Layer 6 of a small transformer language model trained on English Wikipedia (9 layers, counted from 0, width 128).
Take only the direct path to the model's output, skipping the later layers: a vector added to the residual stream pushes a token's score in proportion to its dot product with that token's output vector.

Output vectors of the tokens that the questions are about. A number n stands for n times 0.0098.
" No": 1 15 -40 12 7 -22 12 15 -14 -45 -16 11 33 -2 5 21 -7 -29 -17 -16 -4 -4 -15 21 -21 21 -37 -5 -3 -1 -21 -6 8 2 -7 -10 14 -8 3 -11 -20 -9 -49 -11 -25 -24 25 -16 1 32 4 13 -5 28 21 -21 -10 55 -3 -6 -29 -11 32 16 -17 11 11 -2 -37 -6 34 27 22 -17 -21 2 -7 2 -1 28 7 10 -1 6 0 19 -3 36 -14 -22 1 11 21 -5 12 -9 3 -10 -5 40 -21 -5 1 -6 -11 -7 -2 -5 16 -19 11 4 14 -2 29 10 -7 15 14 -20 26 8 -16 20 21 -8 1 -5
" Bi": 13 -9 -8 28 12 -2 6 20 17 -6 -1 29 10 -14 -6 -25 44 19 1 -15 -4 28 7 48 -22 1 -24 7 -9 -9 -7 2 -18 7 -11 21 -12 14 -24 5 -8 18 -19 -1 10 -14 28 4 -20 0 13 8 -9 14 19 -9 -12 0 -18 45 -40 14 4 1 -26 -31 8 7 -21 -5 25 13 -15 34 -23 -29 6 -13 11 27 -5 28 44 -12 -3 -6 24 1 1 28 2 -8 17 30 -18 -2 21 9 -11 29 17 11 -49 1 12 9 -30 21 24 8 -2 -8 -22 19 2 -27 -15 -8 6 -17 11 -9 58 42 30 -18 6 -13
" To": -1 -12 -39 14 21 -37 16 5 -20 2 4 15 1 -13 3 -4 29 15 23 -33 -5 6 -10 4 6 21 -23 -15 -2 -7 -1 -16 -2 3 6 18 7 21 6 -7 3 0 -23 -1 10 -35 25 10 4 -7 5 -8 -9 24 -2 -5 -10 21 -3 9 -20 11 21 16 -5 -35 10 9 -17 -3 37 35 7 22 -17 -12 11 -2 -4 29 9 24 36 4 -19 -1 -10 -1 -13 21 -21 -2 20 6 27 -6 20 -3 -1 44 -12 25 -19 -1 11 14 -12 -27 -22 -8 -1 10 -14 1 31 -15 -21 20 11 -16 5 -38 16 46 31 -32 2 1
"ual": -19 -16 -27 65 56 34 -13 2 25 -3 20 -38 -32 -20 5 -24 -23 28 29 36 -3 21 -75 -21 47 -4 5 -88 -4 58 -3 87 26 35 1 -22 -48 44 -38 88 79 1 -20 -11 8 -50 60 23 -17 -58 35 2 36 7 -27 -21 -9 37 -22 21 9 32 26 23 -46 30 -2 -32 37 27 33 2 22 30 -10 22 6 -75 21 -12 5 -49 -13 -26 33 -14 82 26 57 -5 -57 -53 -5 -12 -33 24 -7 -32 1 -5 23 -2 -59 -24 -44 -8 36 -24 -8 -4 30 -57 -14 54 -32 -27 -7 48 24 -77 -6 21 -8 35 21 -55 32 25
" II": 4 31 -19 16 34 -10 -26 69 -21 1 4 32 -2 -24 10 15 -14 43 -16 -15 -6 -12 7 -4 -13 38 0 -47 -14 15 22 15 -27 0 -11 24 33 -20 9 -25 9 25 -15 -32 10 -28 24 34 -36 -12 -9 5 18 2 38 7 4 26 20 35 -34 14 -9 25 -20 -3 8 13 8 26 11 40 32 -16 -34 -41 -17 -27 55 9 34 5 88 5 18 11 59 -21 15 1 -17 -12 1 -28 20 -13 11 -1 15 3 -31 6 0 -41 16 -32 -3 5 26 41 -14 -21 25 6 -20 -7 -31 -14 -8 -21 9 19 70 -1 16 -31 2 15
"⁄": 10 -23 -92 25 35 -44 8 -28 -68 9 39 -71 -17 7 -27 -31 22 -13 8 -21 -14 -10 -26 26 51 13 -34 -64 -52 -3 25 0 -6 -66 -28 23 8 -43 -26 22 31 70 -8 -16 59 -94 -52 55 -38 -19 -2 23 5 -11 -29 -2 -91 -5 13 -30 -39 -6 36 -40 1 -47 -12 32 -6 -20 -31 -6 42 54 50 27 67 -33 41 50 17 -73 30 -21 49 -67 53 -14 51 28 -68 -62 -43 -16 -55 -17 -49 -14 16 6 0 -12 -2 6 20 45 -80 24 31 7 -21 -61 33 -44 38 -31 19 -59 69 -29 13 -4 87 15 11 -17 24 -42
"±": 2 1 1 33 36 10 24 -31 -45 46 16 35 -20 23 1 -5 36 21 -3 -57 -15 14 -13 78 7 17 -7 -14 -33 28 26 0 7 4 14 -42 39 -24 -13 17 30 -27 42 3 -16 -69 -31 -2 -7 -52 10 59 51 33 -71 -45 -20 -12 48 -10 -33 -11 46 17 -5 -1 -23 -4 -4 -13 -7 17 32 65 -27 -18 -25 -26 10 1 9 -58 1 -6 33 -5 76 -53 52 -41 -67 4 -20 -10 -26 11 -38 4 -11 6 -28 15 17 28 -75 49 -2 12 72 -3 -13 -46 51 -7 52 31 28 -46 41 -6 6 2 8 22 -12 -1 15 -26
" Indian": -3 8 7 19 -5 -3 4 1 -21 9 16 21 59 -38 -17 10 54 20 37 -21 -10 -8 -18 27 -8 8 -18 -8 -24 1 -25 5 -25 -10 -13 36 -5 -29 -21 -20 13 -39 -57 -2 26 -28 23 12 -9 10 -11 46 37 26 -21 -39 5 14 -8 33 2 0 6 25 -20 -1 -1 3 -15 -21 -5 14 -23 20 -13 -17 8 -21 -30 -20 18 28 9 4 -15 -51 40 -30 -2 8 -9 -3 32 -10 -11 9 7 17 16 4 0 41 -22 22 -1 -7 -6 6 30 -3 30 1 23 24 28 -12 -2 6 10 -12 17 -13 21 45 36 -5 10 -22
" We": 5 -21 -67 29 6 -12 10 -13 7 -12 5 0 1 -6 -7 -4 20 18 15 -28 -2 5 -18 28 -31 36 -36 1 -5 -11 -30 11 -3 6 18 0 -1 20 -3 -7 -19 -7 -50 -26 24 -4 11 33 -3 10 -7 20 14 7 1 -12 -20 -10 4 -18 -33 21 21 31 -23 -11 -33 -13 -26 -3 23 8 31 23 -34 24 29 -6 40 71 10 26 11 -15 4 -8 27 5 2 37 -21 -28 31 5 -16 -27 -15 2 18 44 9 -38 -25 -3 5 -10 -25 -7 19 -17 -22 15 6 8 -17 -7 -5 -6 24 -27 23 -5 55 1 1 -16 3 -15
" California": 0 -40 -15 26 -20 -14 12 -18 -54 51 4 34 35 -54 -56 -19 39 16 16 21 -10 16 26 15 2 13 -33 -52 -20 -23 -12 9 -3 -26 11 31 30 2 -52 23 14 24 -54 14 6 -57 28 11 23 4 23 0 -1 61 -5 -19 -4 41 17 3 -32 -3 12 32 -31 -5 -17 -5 -35 -7 18 22 53 29 -39 -44 -6 -14 17 -6 33 34 -21 0 -14 -38 27 -13 3 14 -24 4 27 -18 1 47 -5 40 10 -16 -47 -12 -52 35 6 10 8 31 56 42 -21 13 23 33 55 2 -7 3 9 -18 2 -24 -38 41 30 -23 19 33
"ć": 55 -35 -30 -23 44 -37 28 -28 -38 63 56 31 -22 -16 2 11 32 26 28 -44 -18 58 -48 59 85 16 -45 16 -12 26 -7 -5 -46 -47 56 62 39 -31 -66 39 25 25 -35 -57 65 -10 -18 13 -12 -62 -12 72 0 34 -6 7 -44 -1 67 -6 -66 -1 -26 30 12 32 39 -4 -7 11 60 -4 17 4 -83 -25 27 -1 -3 -5 15 -69 12 5 38 -23 -12 -41 8 12 -29 -76 -59 -53 -1 71 -19 35 -50 -18 38 51 0 3 33 27 -61 39 20 69 26 -48 70 10 74 -43 -39 -29 19 -15 3 19 52 10 50 -14 7 70

Output weights of attention head 2. The head adds the sum of these rows, row i times number i of z. A number n stands for n times 0.015.
o0: 23 4 -23 -24 21 -46 7 -16 34 -29 -25 -22 2 63 15 -8 23 8 15 31 3 11 15 17 -10 8 22 4 1 -27 -31 7 32 -7 -26 -52 -9 30 6 -17 8 -14 11 21 -4 45 21 27 43 -32 27 -34 15 9 4 12 1 25 -26 -27 -21 -13 14 -17 -29 23 1 17 -25 -63 32 -28 36 -16 28 93 19 5 -43 67 15 9 6 -22 -18 -18 -20 34 3 31 0 -5 -12 5 -35 26 1 22 29 -53 27 -12 1 10 6 -6 -14 -13 -1 17 6 32 6 9 52 39 -21 21 -19 8 -26 -22 26 27 -38 24 9 -24
o1: -29 26 29 31 -16 5 -27 -17 -28 4 25 29 -17 6 15 -24 -6 -40 17 -14 20 62 -24 27 -30 21 12 -9 -13 30 -28 9 -47 -5 5 -5 -15 6 24 -24 11 43 28 3 1 -31 8 -16 38 -12 -2 22 47 -53 -17 19 9 -50 -20 30 31 18 15 7 2 -10 0 -4 -62 1 -2 -33 -1 -4 15 19 -11 -64 17 18 -17 1 -28 31 -5 27 27 -2 28 54 0 25 9 -8 -47 25 -6 -4 -10 -20 15 1 -25 -37 -26 -82 28 -18 2 -5 -4 -9 33 1 4 19 30 3 -24 -49 -53 -18 -23 18 2 16 11 12
o2: -37 2 9 31 -2 -4 -14 4 -12 -30 0 8 -63 -6 -8 8 19 -37 16 59 18 -17 3 21 17 40 38 -22 8 21 28 0 17 17 13 -6 33 17 -5 38 -45 37 -19 35 -24 29 -29 14 -17 1 1 3 -19 13 -68 0 6 20 27 -5 -36 30 -12 -15 39 -18 24 -8 -15 -33 44 -13 11 -30 -65 40 -38 15 22 -42 25 19 -16 -23 38 43 26 -21 -2 -19 -4 44 -33 -11 -14 -17 -30 30 -21 -49 -34 -11 17 21 -48 9 -59 -9 -22 -4 -25 -22 -9 14 -17 -2 14 -2 -34 -6 18 -31 -40 -13 -3 5 -17 -5
o3: -11 53 33 -14 45 1 22 0 -23 27 -11 10 55 -3 29 -1 -8 28 -4 17 2 -10 14 -21 6 51 54 -18 -21 4 4 37 21 -18 -14 43 -7 -25 42 -52 -16 -34 -40 -24 -42 6 35 25 13 -27 12 9 24 -28 -12 20 4 64 -14 -20 37 15 3 8 -7 40 18 -19 16 52 -8 15 21 5 17 0 15 -21 10 -12 45 -4 32 -20 35 50 15 -1 -4 -36 68 15 8 -17 -3 -24 24 10 36 -9 25 7 23 15 -19 -23 35 -19 -54 13 20 47 -16 -15 37 -11 -30 32 31 1 28 -22 27 16 6 43 -7 59
o4: -7 -51 12 7 -8 86 3 5 -28 37 2 -22 28 -67 -12 16 73 -55 19 33 -18 -8 9 21 -52 -41 -21 -12 -1 13 -13 -4 25 -15 3 20 -22 -13 8 12 9 0 -15 -4 -17 20 52 -45 -27 -3 -17 -22 14 10 2 -35 63 46 -22 -9 -18 -24 34 63 -40 -5 9 -18 -7 -4 -1 23 2 -29 3 3 -32 26 21 -23 -37 16 -10 6 16 1 23 17 4 4 15 -48 16 10 -11 -26 24 -6 10 -24 -11 -36 -4 39 -26 -4 5 23 45 5 32 20 -5 53 13 -11 -10 8 -9 12 7 -22 5 31 -21 -3 -21 -20
o5: 4 7 -14 16 -16 -12 -2 19 22 -1 -1 -38 57 0 11 12 -46 -48 35 -48 -6 19 3 -40 -1 6 27 18 16 -19 -38 -6 35 16 10 -24 -39 -44 25 -18 -39 -29 -22 8 -1 7 -28 12 -28 -2 33 -31 19 -34 -1 -27 22 17 -40 -25 -1 -25 -13 19 -30 -6 -20 -17 -10 43 -7 30 4 14 -27 10 -9 -67 17 21 -6 -40 10 -9 -34 -10 -49 -1 -38 39 -8 51 -28 -14 34 17 -3 22 -6 -18 -46 -37 -1 -1 -24 -1 -25 2 -10 -7 2 -59 -23 -42 -9 -5 -2 4 31 -48 -29 19 24 3 0 60 -2 14
o6: -3 -34 -2 12 25 31 -2 -38 33 34 -3 -8 -14 28 -2 22 -13 5 -25 -4 48 10 0 -11 25 8 -21 8 -19 36 -30 14 9 8 -72 0 -29 -5 25 6 -10 51 -4 6 2 16 29 11 2 5 23 -31 12 -19 -17 12 -12 20 -35 8 -3 13 -3 -12 49 -22 7 25 -28 -10 -21 22 -19 -2 -12 -13 -28 44 -51 22 -41 -8 -42 3 16 5 -7 -13 28 4 41 -37 -17 36 22 13 16 -29 35 26 41 -31 17 63 3 -17 -78 11 -3 30 5 -11 7 0 5 -49 30 -29 11 -67 -2 -1 -28 3 -14 -12 -28 8
o7: 19 12 25 8 -24 -1 -28 38 -17 -26 0 -15 50 -29 -3 11 -13 23 -46 -46 62 -28 -9 2 -14 -6 -38 30 -12 2 28 -1 0 10 17 10 -16 10 21 31 21 9 35 38 -48 -5 18 -15 6 18 28 -38 30 61 74 -23 23 84 15 17 -5 -37 0 22 29 -29 38 29 -17 33 -15 42 -2 11 -12 1 -16 -12 -19 42 -18 16 -38 -11 -9 33 -32 -31 -21 -60 27 -6 -1 1 6 -11 22 34 -19 10 -37 -1 3 -60 -17 -13 -6 23 -74 -2 50 -36 28 4 -28 -16 -8 6 -56 14 10 18 9 5 6 -10 77 -7
o8: -38 -10 1 16 22 -16 -18 20 33 27 -4 23 -26 24 -13 -40 50 -18 15 16 -34 59 28 12 -13 -37 31 4 28 -25 -13 -1 43 17 54 -55 -55 -19 35 18 44 -20 23 -46 3 -11 -1 -26 6 -10 -19 58 -38 44 -3 3 -8 -19 34 -19 -1 11 -8 -2 -8 -60 -15 -34 -2 47 -43 1 19 47 22 -5 -26 57 20 12 -45 -8 8 23 27 9 16 -14 27 -48 39 -13 -26 -24 -25 -13 -8 15 -4 -2 15 -45 -28 -13 19 -40 -35 -14 -77 -4 5 8 -10 -30 16 -28 9 13 7 -24 37 -24 41 4 -42 -1 11 -26
o9: -10 -51 -3 -26 10 -11 -23 37 -24 -22 -13 0 -2 -33 13 -17 -48 5 13 4 43 9 -20 -17 9 70 29 9 -35 5 -6 -33 -26 20 21 -4 31 -2 -4 38 16 10 -30 -19 -38 -2 7 32 6 34 -4 -32 -17 -9 36 29 -1 10 9 48 -32 32 4 -27 -32 -37 5 24 -8 -18 -1 18 -11 71 -46 -18 -3 30 14 -7 -27 -16 -2 -7 1 -27 -47 35 -14 34 46 -13 -21 -25 -23 -2 14 14 -28 6 54 -62 16 36 -1 7 32 5 -17 -14 10 45 -12 -5 40 -7 21 24 7 0 -21 2 -20 24 13 -4 -27 -37
o10: -5 -29 9 -21 -30 -1 -8 -9 -10 27 11 -34 43 40 -13 5 -16 3 -37 -5 -23 -39 27 -26 33 31 10 -35 53 24 -64 42 16 -16 44 23 9 -9 26 19 4 -40 -2 -37 8 -39 -18 -22 27 25 5 -8 41 38 4 -7 -49 -6 33 -3 -20 -48 -13 -9 15 13 9 36 -1 -11 -19 -7 19 8 7 0 24 6 -10 45 39 -5 -81 25 -1 2 -7 -12 14 -11 -7 -8 70 -27 -7 12 11 3 28 0 19 1 -34 3 -50 -20 26 7 30 -34 35 -8 50 -2 -6 14 -3 18 13 -16 20 39 -95 -26 16 41 -12 -48
o11: 37 12 -10 -42 -27 31 -31 -34 22 23 -10 -15 -39 -36 4 -20 -12 -18 -12 3 -2 -3 -3 -33 -62 -36 7 -1 8 -17 25 -24 -10 -18 47 6 -13 -2 4 33 -20 10 43 -5 4 -32 16 26 -16 -26 16 7 7 -7 42 17 -13 11 36 -13 -9 -52 11 20 6 18 -44 27 11 13 -15 10 58 10 -8 -35 55 -6 28 -10 5 13 -3 -14 38 -29 3 2 54 37 -19 -7 -27 -13 -56 -37 -21 -11 52 -22 7 -10 85 31 -3 0 -4 17 -33 22 -5 -17 16 26 -47 25 30 -30 18 -1 -14 58 89 25 -8 5 17 -22
o12: -27 -7 -35 14 21 -18 2 29 -20 -9 -44 14 -14 -6 -11 1 -34 14 24 13 -7 8 32 -20 -5 -22 -11 -46 23 -2 -16 -42 14 -16 -31 -18 -18 36 -10 6 27 11 42 21 -38 -24 45 -11 12 20 63 -16 -8 16 -31 5 -15 -2 14 -20 28 -3 -1 -19 -35 -2 24 0 -17 48 15 -35 -15 -28 -9 -32 34 -16 50 -49 -9 0 33 18 -13 41 -22 49 -12 -12 -27 -54 4 4 34 -38 -32 -17 9 40 38 10 10 -1 -8 36 -32 -52 -10 7 48 -37 45 -2 14 18 13 -10 -18 -32 -15 -53 -6 30 20 26 -17 -21
o13: 0 48 11 -19 -49 30 -4 1 34 13 2 -9 32 -31 11 20 -4 34 3 -47 -1 -23 61 21 -34 36 14 17 1 30 13 33 -31 29 -4 27 -6 28 -22 -9 34 -31 -20 17 -16 22 27 -22 -46 -16 1 12 -38 12 -8 -6 11 -13 -36 49 26 -11 -26 -23 -11 -44 6 -36 30 -29 21 -34 -7 29 6 34 -3 -33 -52 -39 2 23 14 -31 13 23 -9 -40 16 -3 -5 14 -1 18 -7 24 -19 35 49 2 39 15 -40 48 -1 -32 17 -20 -3 8 19 -43 29 -28 -13 -8 -27 -8 35 17 -27 -16 47 19 11 19 -20 -18
o14: -46 -30 35 38 14 -53 -12 -8 -37 -3 -15 -34 33 2 -12 -14 33 -4 -26 2 -21 -46 2 -30 -46 9 18 -25 -20 -1 -8 -23 -16 -48 -15 3 -5 9 -2 0 15 22 -23 4 36 3 -23 20 17 -17 36 24 20 -30 37 -23 27 -3 -23 24 40 16 -39 -6 -2 -19 9 -1 -12 -28 7 15 17 11 -12 -37 -48 -26 -37 -23 10 16 96 -4 39 -6 11 -26 -2 28 -86 -41 26 10 -30 -20 26 -49 46 -20 -11 -16 -5 -31 -26 42 -47 -35 26 15 -29 -23 26 -23 8 47 40 21 -33 -29 53 14 -21 -41 2 -2 8 -7
o15: -13 33 -14 0 -16 4 -25 -10 -31 -12 -24 -20 -27 24 -22 52 -44 -21 -35 25 -4 33 -25 30 38 -30 -34 -12 -30 -16 -30 -6 -3 48 -55 -21 -18 -32 -9 29 38 -2 -3 -21 -26 11 18 -30 -39 6 14 7 19 31 -3 35 -1 25 29 25 -20 -15 -8 13 -57 49 -18 -6 22 2 30 20 54 -18 -31 4 -22 0 -12 -2 8 3 4 -17 21 51 73 -6 -6 24 12 27 8 -7 -26 -5 -10 -34 -37 0 11 13 -34 -23 10 -39 -13 -2 14 -15 -14 -68 0 -18 0 -28 -14 -44 9 -33 39 -8 41 31 5 -4 13 38
o16: 52 12 -9 21 22 53 21 -1 -9 3 32 1 -34 17 29 -36 -13 -7 -25 -43 17 -60 24 23 16 10 -4 -38 -29 20 21 -36 -19 4 42 -92 2 3 -8 45 -8 -1 -4 -3 -19 -35 9 -1 -7 -8 -4 28 44 -22 6 -7 -2 33 6 -62 31 43 46 6 -18 2 -13 33 4 -41 -13 -38 3 40 -1 -14 55 25 13 -38 1 -5 -1 1 -21 -11 -16 15 8 3 -26 7 -10 11 17 24 6 -37 -21 4 -17 -55 -38 40 -8 23 26 -26 -41 -10 -3 -20 27 9 2 34 -18 12 -8 50 0 -42 -6 -30 -19 22 47 28
o17: -21 38 -5 0 25 39 -26 -28 -34 49 -12 -23 1 28 18 17 45 -30 -27 -4 22 18 3 -1 2 5 -6 -14 60 2 -11 -17 -6 26 37 -13 -54 34 -21 -35 3 29 -6 19 -28 -21 17 -10 -4 -4 -26 31 -5 2 -2 15 -70 20 8 55 -11 -15 13 -10 -19 5 -48 -8 -26 -9 -4 -15 -2 29 -5 0 -70 4 -41 -9 -4 44 29 29 -29 17 -9 18 23 15 -2 20 16 4 35 0 36 -24 0 -2 9 7 57 18 -1 57 -11 -25 -28 8 -3 29 -2 24 -11 -14 -62 11 -27 -19 -44 29 22 13 -17 -14 -36 26
o18: 11 -14 -14 -4 20 10 4 16 8 -27 28 30 46 1 33 59 -4 -45 1 -3 17 9 -27 20 -52 18 6 14 12 -49 -21 39 -33 31 -19 -64 72 50 -8 -21 -13 -68 12 -18 11 -3 -12 -47 -7 15 -38 3 1 31 29 35 27 -20 0 -15 7 -15 38 8 11 13 -40 -36 -25 -6 31 -36 -24 1 -63 -17 35 37 -2 17 21 -10 -18 -19 24 29 -34 -12 46 -40 -16 -5 -10 14 19 -22 42 30 20 -19 -28 17 64 20 -48 8 -36 38 8 -4 -27 1 23 -4 -15 2 -32 -11 13 -36 37 22 32 -24 -17 50 19 0
o19: 9 2 34 11 -15 -22 -27 61 28 -37 -63 11 -32 -41 -6 4 37 -19 -10 10 31 0 -6 7 24 24 6 -11 65 38 -7 67 -4 -31 -39 -16 3 29 -5 24 46 -31 -38 44 -7 -6 -28 1 -2 -45 8 -6 -14 -11 11 10 39 -35 36 30 39 14 -24 -17 -32 31 -5 8 22 29 -21 12 -38 -36 -5 -7 -32 38 -12 17 -12 -35 84 32 17 -5 -17 -8 47 8 -9 19 -19 18 27 13 -6 -4 -15 20 40 -33 10 15 -8 -45 63 0 -29 -27 -6 -19 -18 26 -21 8 -24 -27 -15 -11 -6 -14 7 19 -13 20 30 -46
o20: -16 12 11 13 9 17 -26 25 -31 -18 -21 17 -50 -5 24 5 4 -16 10 21 -1 -16 74 -29 -25 34 45 20 -51 6 -54 -10 -23 -16 -17 -49 -38 -38 -19 32 -13 -18 -3 30 -1 -5 -3 35 -27 30 -8 11 13 -30 -32 7 2 6 -52 -10 -14 -68 14 16 20 -2 -22 -35 -23 -10 -56 -24 1 -28 11 25 -13 11 23 64 -2 -4 36 19 12 -15 -18 15 -10 5 22 -22 -31 -46 3 3 -18 -10 8 29 21 0 26 5 16 26 9 -22 48 -1 -12 6 1 5 10 -45 5 48 -31 24 29 15 41 -28 -2 -14 -1 11
o21: 34 14 12 2 -18 31 -22 -10 8 27 0 31 32 -6 -35 43 40 50 34 -2 -28 27 -7 -18 -7 -9 -51 26 -38 5 27 14 13 1 18 -30 -29 -22 -17 17 -18 27 42 -27 36 27 -51 11 11 -34 3 22 15 -37 -27 -10 -17 26 26 -5 12 -26 -18 -22 -31 1 37 14 -11 43 -24 -27 -34 15 -39 6 19 32 7 -19 37 -3 4 -7 -16 6 -15 7 -19 32 7 17 7 29 -19 -33 1 0 -26 54 -10 -27 1 -14 -11 6 45 -37 22 7 -23 47 37 -1 6 -49 20 -32 -37 20 -23 9 11 -21 -17 75 2 5
o22: 17 2 40 49 0 -9 -22 25 -1 12 45 17 4 -21 -2 14 39 31 46 -1 10 -69 -24 -4 -18 20 10 -35 9 -16 29 17 -23 20 -30 -15 18 -7 1 -11 -36 -5 47 12 -16 -17 37 31 0 5 8 30 -25 21 39 33 -19 12 11 8 -38 73 -25 -12 4 -28 -17 30 -43 24 17 -14 17 -42 -1 -11 3 -22 2 63 31 1 20 9 15 36 -6 24 -12 40 -20 -13 34 -8 -51 -36 15 -12 -25 -36 52 -5 -47 6 -2 8 6 -20 16 -21 -24 -22 -27 -42 -15 -21 -4 30 36 26 17 -2 47 -20 16 7 0 9
o23: 30 39 53 8 32 22 -12 -32 50 -8 31 5 -31 9 16 -1 18 -17 -10 -15 -3 18 31 -7 -4 41 -14 -17 -17 -43 -3 -10 3 28 40 -15 6 5 40 23 -33 1 -6 -21 31 -33 13 1 2 44 4 39 -4 2 -14 8 19 -29 -28 -20 -35 -28 -11 -15 -18 14 17 6 9 29 -8 42 -40 -15 -13 2 9 -14 -26 11 -12 -20 71 -2 -8 -6 5 14 45 21 24 28 29 21 -18 27 77 15 9 -20 -7 29 -43 -33 35 27 -41 25 -22 3 73 -36 -34 27 8 -14 10 -33 36 10 14 -19 -24 5 12 0 9 -10
o24: 7 -16 -50 -14 4 -63 -31 -19 -29 43 45 -2 -13 -32 -4 49 58 -31 -7 -30 -14 -6 1 -33 41 -8 35 -19 -46 -39 -33 8 34 17 -8 -10 28 -2 -5 42 28 -21 13 1 -10 1 9 31 -20 -31 -15 -8 5 -26 -32 12 16 2 9 -3 -55 -47 -28 -8 -5 -35 -14 -32 31 -1 6 -15 -13 21 18 17 4 -8 -55 -2 14 -3 -28 26 -48 -17 -7 2 27 6 -16 5 8 49 19 -15 36 13 35 9 8 16 -19 -26 14 -13 1 -21 -51 -12 -43 22 22 -29 -2 -11 23 7 -39 42 17 -24 0 70 8 14 -13 -5
o25: -8 4 41 33 41 15 -8 -7 -3 -33 24 16 -15 -18 0 -19 -9 -1 -43 7 -3 25 3 9 -35 4 -26 50 -28 -52 -10 26 17 -8 50 39 71 -27 -31 -13 4 -14 -32 36 0 -27 27 35 -19 -28 2 24 -18 35 -28 -24 20 -12 27 2 21 -19 17 -54 -54 82 -12 29 -38 -10 2 0 23 -1 -13 9 -41 18 -2 -8 -18 -22 -42 -32 -6 -13 13 -40 -1 16 -50 -10 31 5 -25 23 -3 13 -17 15 86 -41 9 -16 19 24 -12 -16 50 29 -1 -15 6 41 -39 25 -8 2 -8 11 -15 -3 -17 -10 -19 30 9 40
o26: 18 -28 -17 -25 23 -53 -19 -16 -12 4 -16 5 30 6 34 -41 23 8 37 9 10 11 -2 -24 30 42 -93 -17 5 11 -2 22 -7 3 -8 7 33 -29 19 5 5 45 -5 -7 16 29 -6 -9 -9 -14 -10 12 9 32 -46 1 -9 37 16 -8 24 9 17 -13 14 10 -17 -76 -3 14 -26 -5 -11 -7 -10 -69 6 -21 33 23 -24 10 12 -25 6 27 2 29 -24 -31 12 -16 -48 12 15 59 -6 51 -26 22 15 7 -19 -9 -25 26 -3 4 -34 16 -2 -13 13 15 -41 -2 9 -1 27 2 -49 -21 4 -5 -33 31 2 23
o27: 10 -14 27 -5 -11 4 6 28 -5 -7 30 0 48 3 -21 11 30 -4 -39 -16 11 -1 44 -11 -6 20 -13 -26 -24 6 32 13 2 -11 -20 -28 10 -2 -24 -1 31 49 9 -29 30 14 -23 2 16 16 -6 -19 1 -9 46 7 -6 -32 29 5 -24 -41 -12 9 31 2 19 -54 7 -16 -31 3 2 -3 15 -28 -35 -52 -13 -9 -34 -24 6 -19 -27 89 -6 16 -16 -12 -16 0 -12 -31 2 13 36 19 -24 -56 36 -32 17 -4 47 -14 16 6 -17 -5 3 22 47 -26 8 -12 17 -12 29 -8 8 -1 -44 -9 -41 5 -37 51
o28: -9 -10 -42 10 -43 20 -13 3 -15 -52 -11 -15 -32 16 -39 -1 -22 24 46 -12 -37 12 -14 -43 7 -8 28 -2 47 -29 12 -26 -59 -31 54 19 -22 -14 40 5 10 -1 -46 -18 29 9 -16 38 -3 -16 14 -13 -10 -48 -16 0 -18 16 -11 -14 5 13 26 -11 25 -5 -34 -23 -5 40 -16 -4 -49 -23 -8 13 41 21 -34 22 13 19 -27 -2 41 36 23 -29 -33 34 16 19 50 19 5 6 -5 33 26 -7 -14 -34 11 12 13 1 -11 -16 8 -13 17 26 1 2 -68 27 -20 -15 7 7 21 -37 37 40 -40 -23 -32 9
o29: 2 -11 45 -21 -4 -1 27 46 4 8 -8 -49 10 -14 -40 -36 -20 -22 27 30 -2 -26 9 -28 3 -43 -10 -23 -29 -18 42 7 -3 -10 38 1 -30 -1 44 17 -16 -1 47 20 -1 23 -47 -19 11 4 -15 -26 48 21 11 12 12 -20 41 23 -20 -10 -10 -31 -2 -61 28 -15 7 -27 -7 -20 -31 -45 27 46 41 -16 -8 -14 -33 17 23 36 2 22 -9 -28 28 18 22 -4 14 31 5 16 2 24 14 3 8 7 3 -1 -21 36 -17 -29 -6 15 -26 -10 -21 26 45 15 -27 5 10 -20 -2 14 -1 53 6 0 12 53
o30: -2 8 23 -65 73 29 -38 -43 16 -2 -30 2 -7 -30 29 60 -41 -6 -13 7 49 24 -4 -8 5 -45 12 -31 53 -37 -12 -34 -23 -38 -46 30 -17 -12 -9 33 -8 36 30 2 9 -10 1 -2 16 -8 -4 -20 17 26 -6 -16 2 -14 12 -13 -17 -11 16 -21 -15 -25 9 -15 21 -35 -28 -51 7 22 12 -27 16 6 30 -2 -11 -14 36 -7 1 -43 21 25 -11 5 11 -25 4 40 9 -45 -11 59 -8 -59 12 -7 -29 -47 -28 25 34 -7 14 30 7 -29 -47 -3 -25 -4 -13 35 -20 0 -15 6 26 -38 13 -9 -23 -6
o31: -8 -4 10 10 22 2 -16 -4 -28 -23 16 5 16 23 -46 -9 24 48 -35 -28 -14 -11 9 -1 4 24 30 -21 53 -17 27 -11 47 9 -41 -8 -17 -35 -38 13 -33 -69 0 -24 -5 12 5 -33 43 -50 19 -3 -34 -41 -3 -11 2 -31 -15 23 -28 -20 -62 -19 -14 15 -12 28 -23 14 -28 6 -3 17 11 -18 7 -17 5 -12 4 41 -18 9 45 -20 23 -19 14 -36 13 15 -55 4 -38 -15 0 19 -22 -4 -8 -17 36 -14 24 59 2 26 49 -5 -21 0 1 34 33 21 -60 -46 -2 -15 5 -83 -4 20 13 -10 -2 25

Each question shows a token from some text and the vector z that the head gathered there. A number n stands for n times 0.061.

"ar": -21 -7 -12 -4 39 6 -6 -13 -2 -4 0 10 -5 28 3 15 6 -18 4 -5 13 3 3 -2 -20 19 -3 5 -13 -19 -9 -24
Which of these tokens does it push up most? " Indian"

"ad": -14 -4 -9 -2 7 5 2 -3 -2 7 -11 10 2 14 8 9 0 -16 -8 -30 9 5 -14 14 0 18 9 1 -1 -14 -10 -3
Which of these tokens does it push up most? "ć"

"ing": -26 -5 0 -18 21 9 -10 17 -9 2 -18 -13 3 5 20 20 -18 5 -8 -15 7 1 5 10 -10 14 -2 -3 1 -19 -21 -14
Which of these tokens does it push up most? " II"

"t": 7 36 27 -1 -13 15 -28 -45 5 19 17 -3 26 -24 8 20 -8 -46 -43 -62 44 -5 7 -26 -8 21 19 3 -45 12 -21 -6
Pushed down most: " Bi"

" but": 9 2 -10 -1 3 2 -6 -10 16 18 -11 12 7 10 2 13 -11 0 10 -23 8 -2 0 -7 10 16 -13 -7 4 -24 -5 -7
Which of these tokens does it push up most? " We"

" in": -6 15 -26 17 49 -14 -20 -4 -11 -5 -4 -11 -11 62 26 -7 -12 -11 8 -24 0 37 -17 11 9 32 -14 -12 -6 -31 -9 -4
Which two tokens does it push up most, strongest first? " Indian", " California"

" the": -8 -4 -17 -5 1 0 4 -3 10 0 -18 5 1 18 10 16 3 -12 -13 -22 4 -3 -6 7 -6 18 -4 15 1 -15 -4 -8
Which two tokens does it push up most, strongest first? "⁄", "ć"

"ex": -51 43 -44 60 -11 43 13 68 45 -41 -18 -8 -35 94 54 36 -13 6 -10 9 35 -19 -40 -17 -63 19 85 -26 50 9 -18 -14
Which of these tokens does it push up most? " II"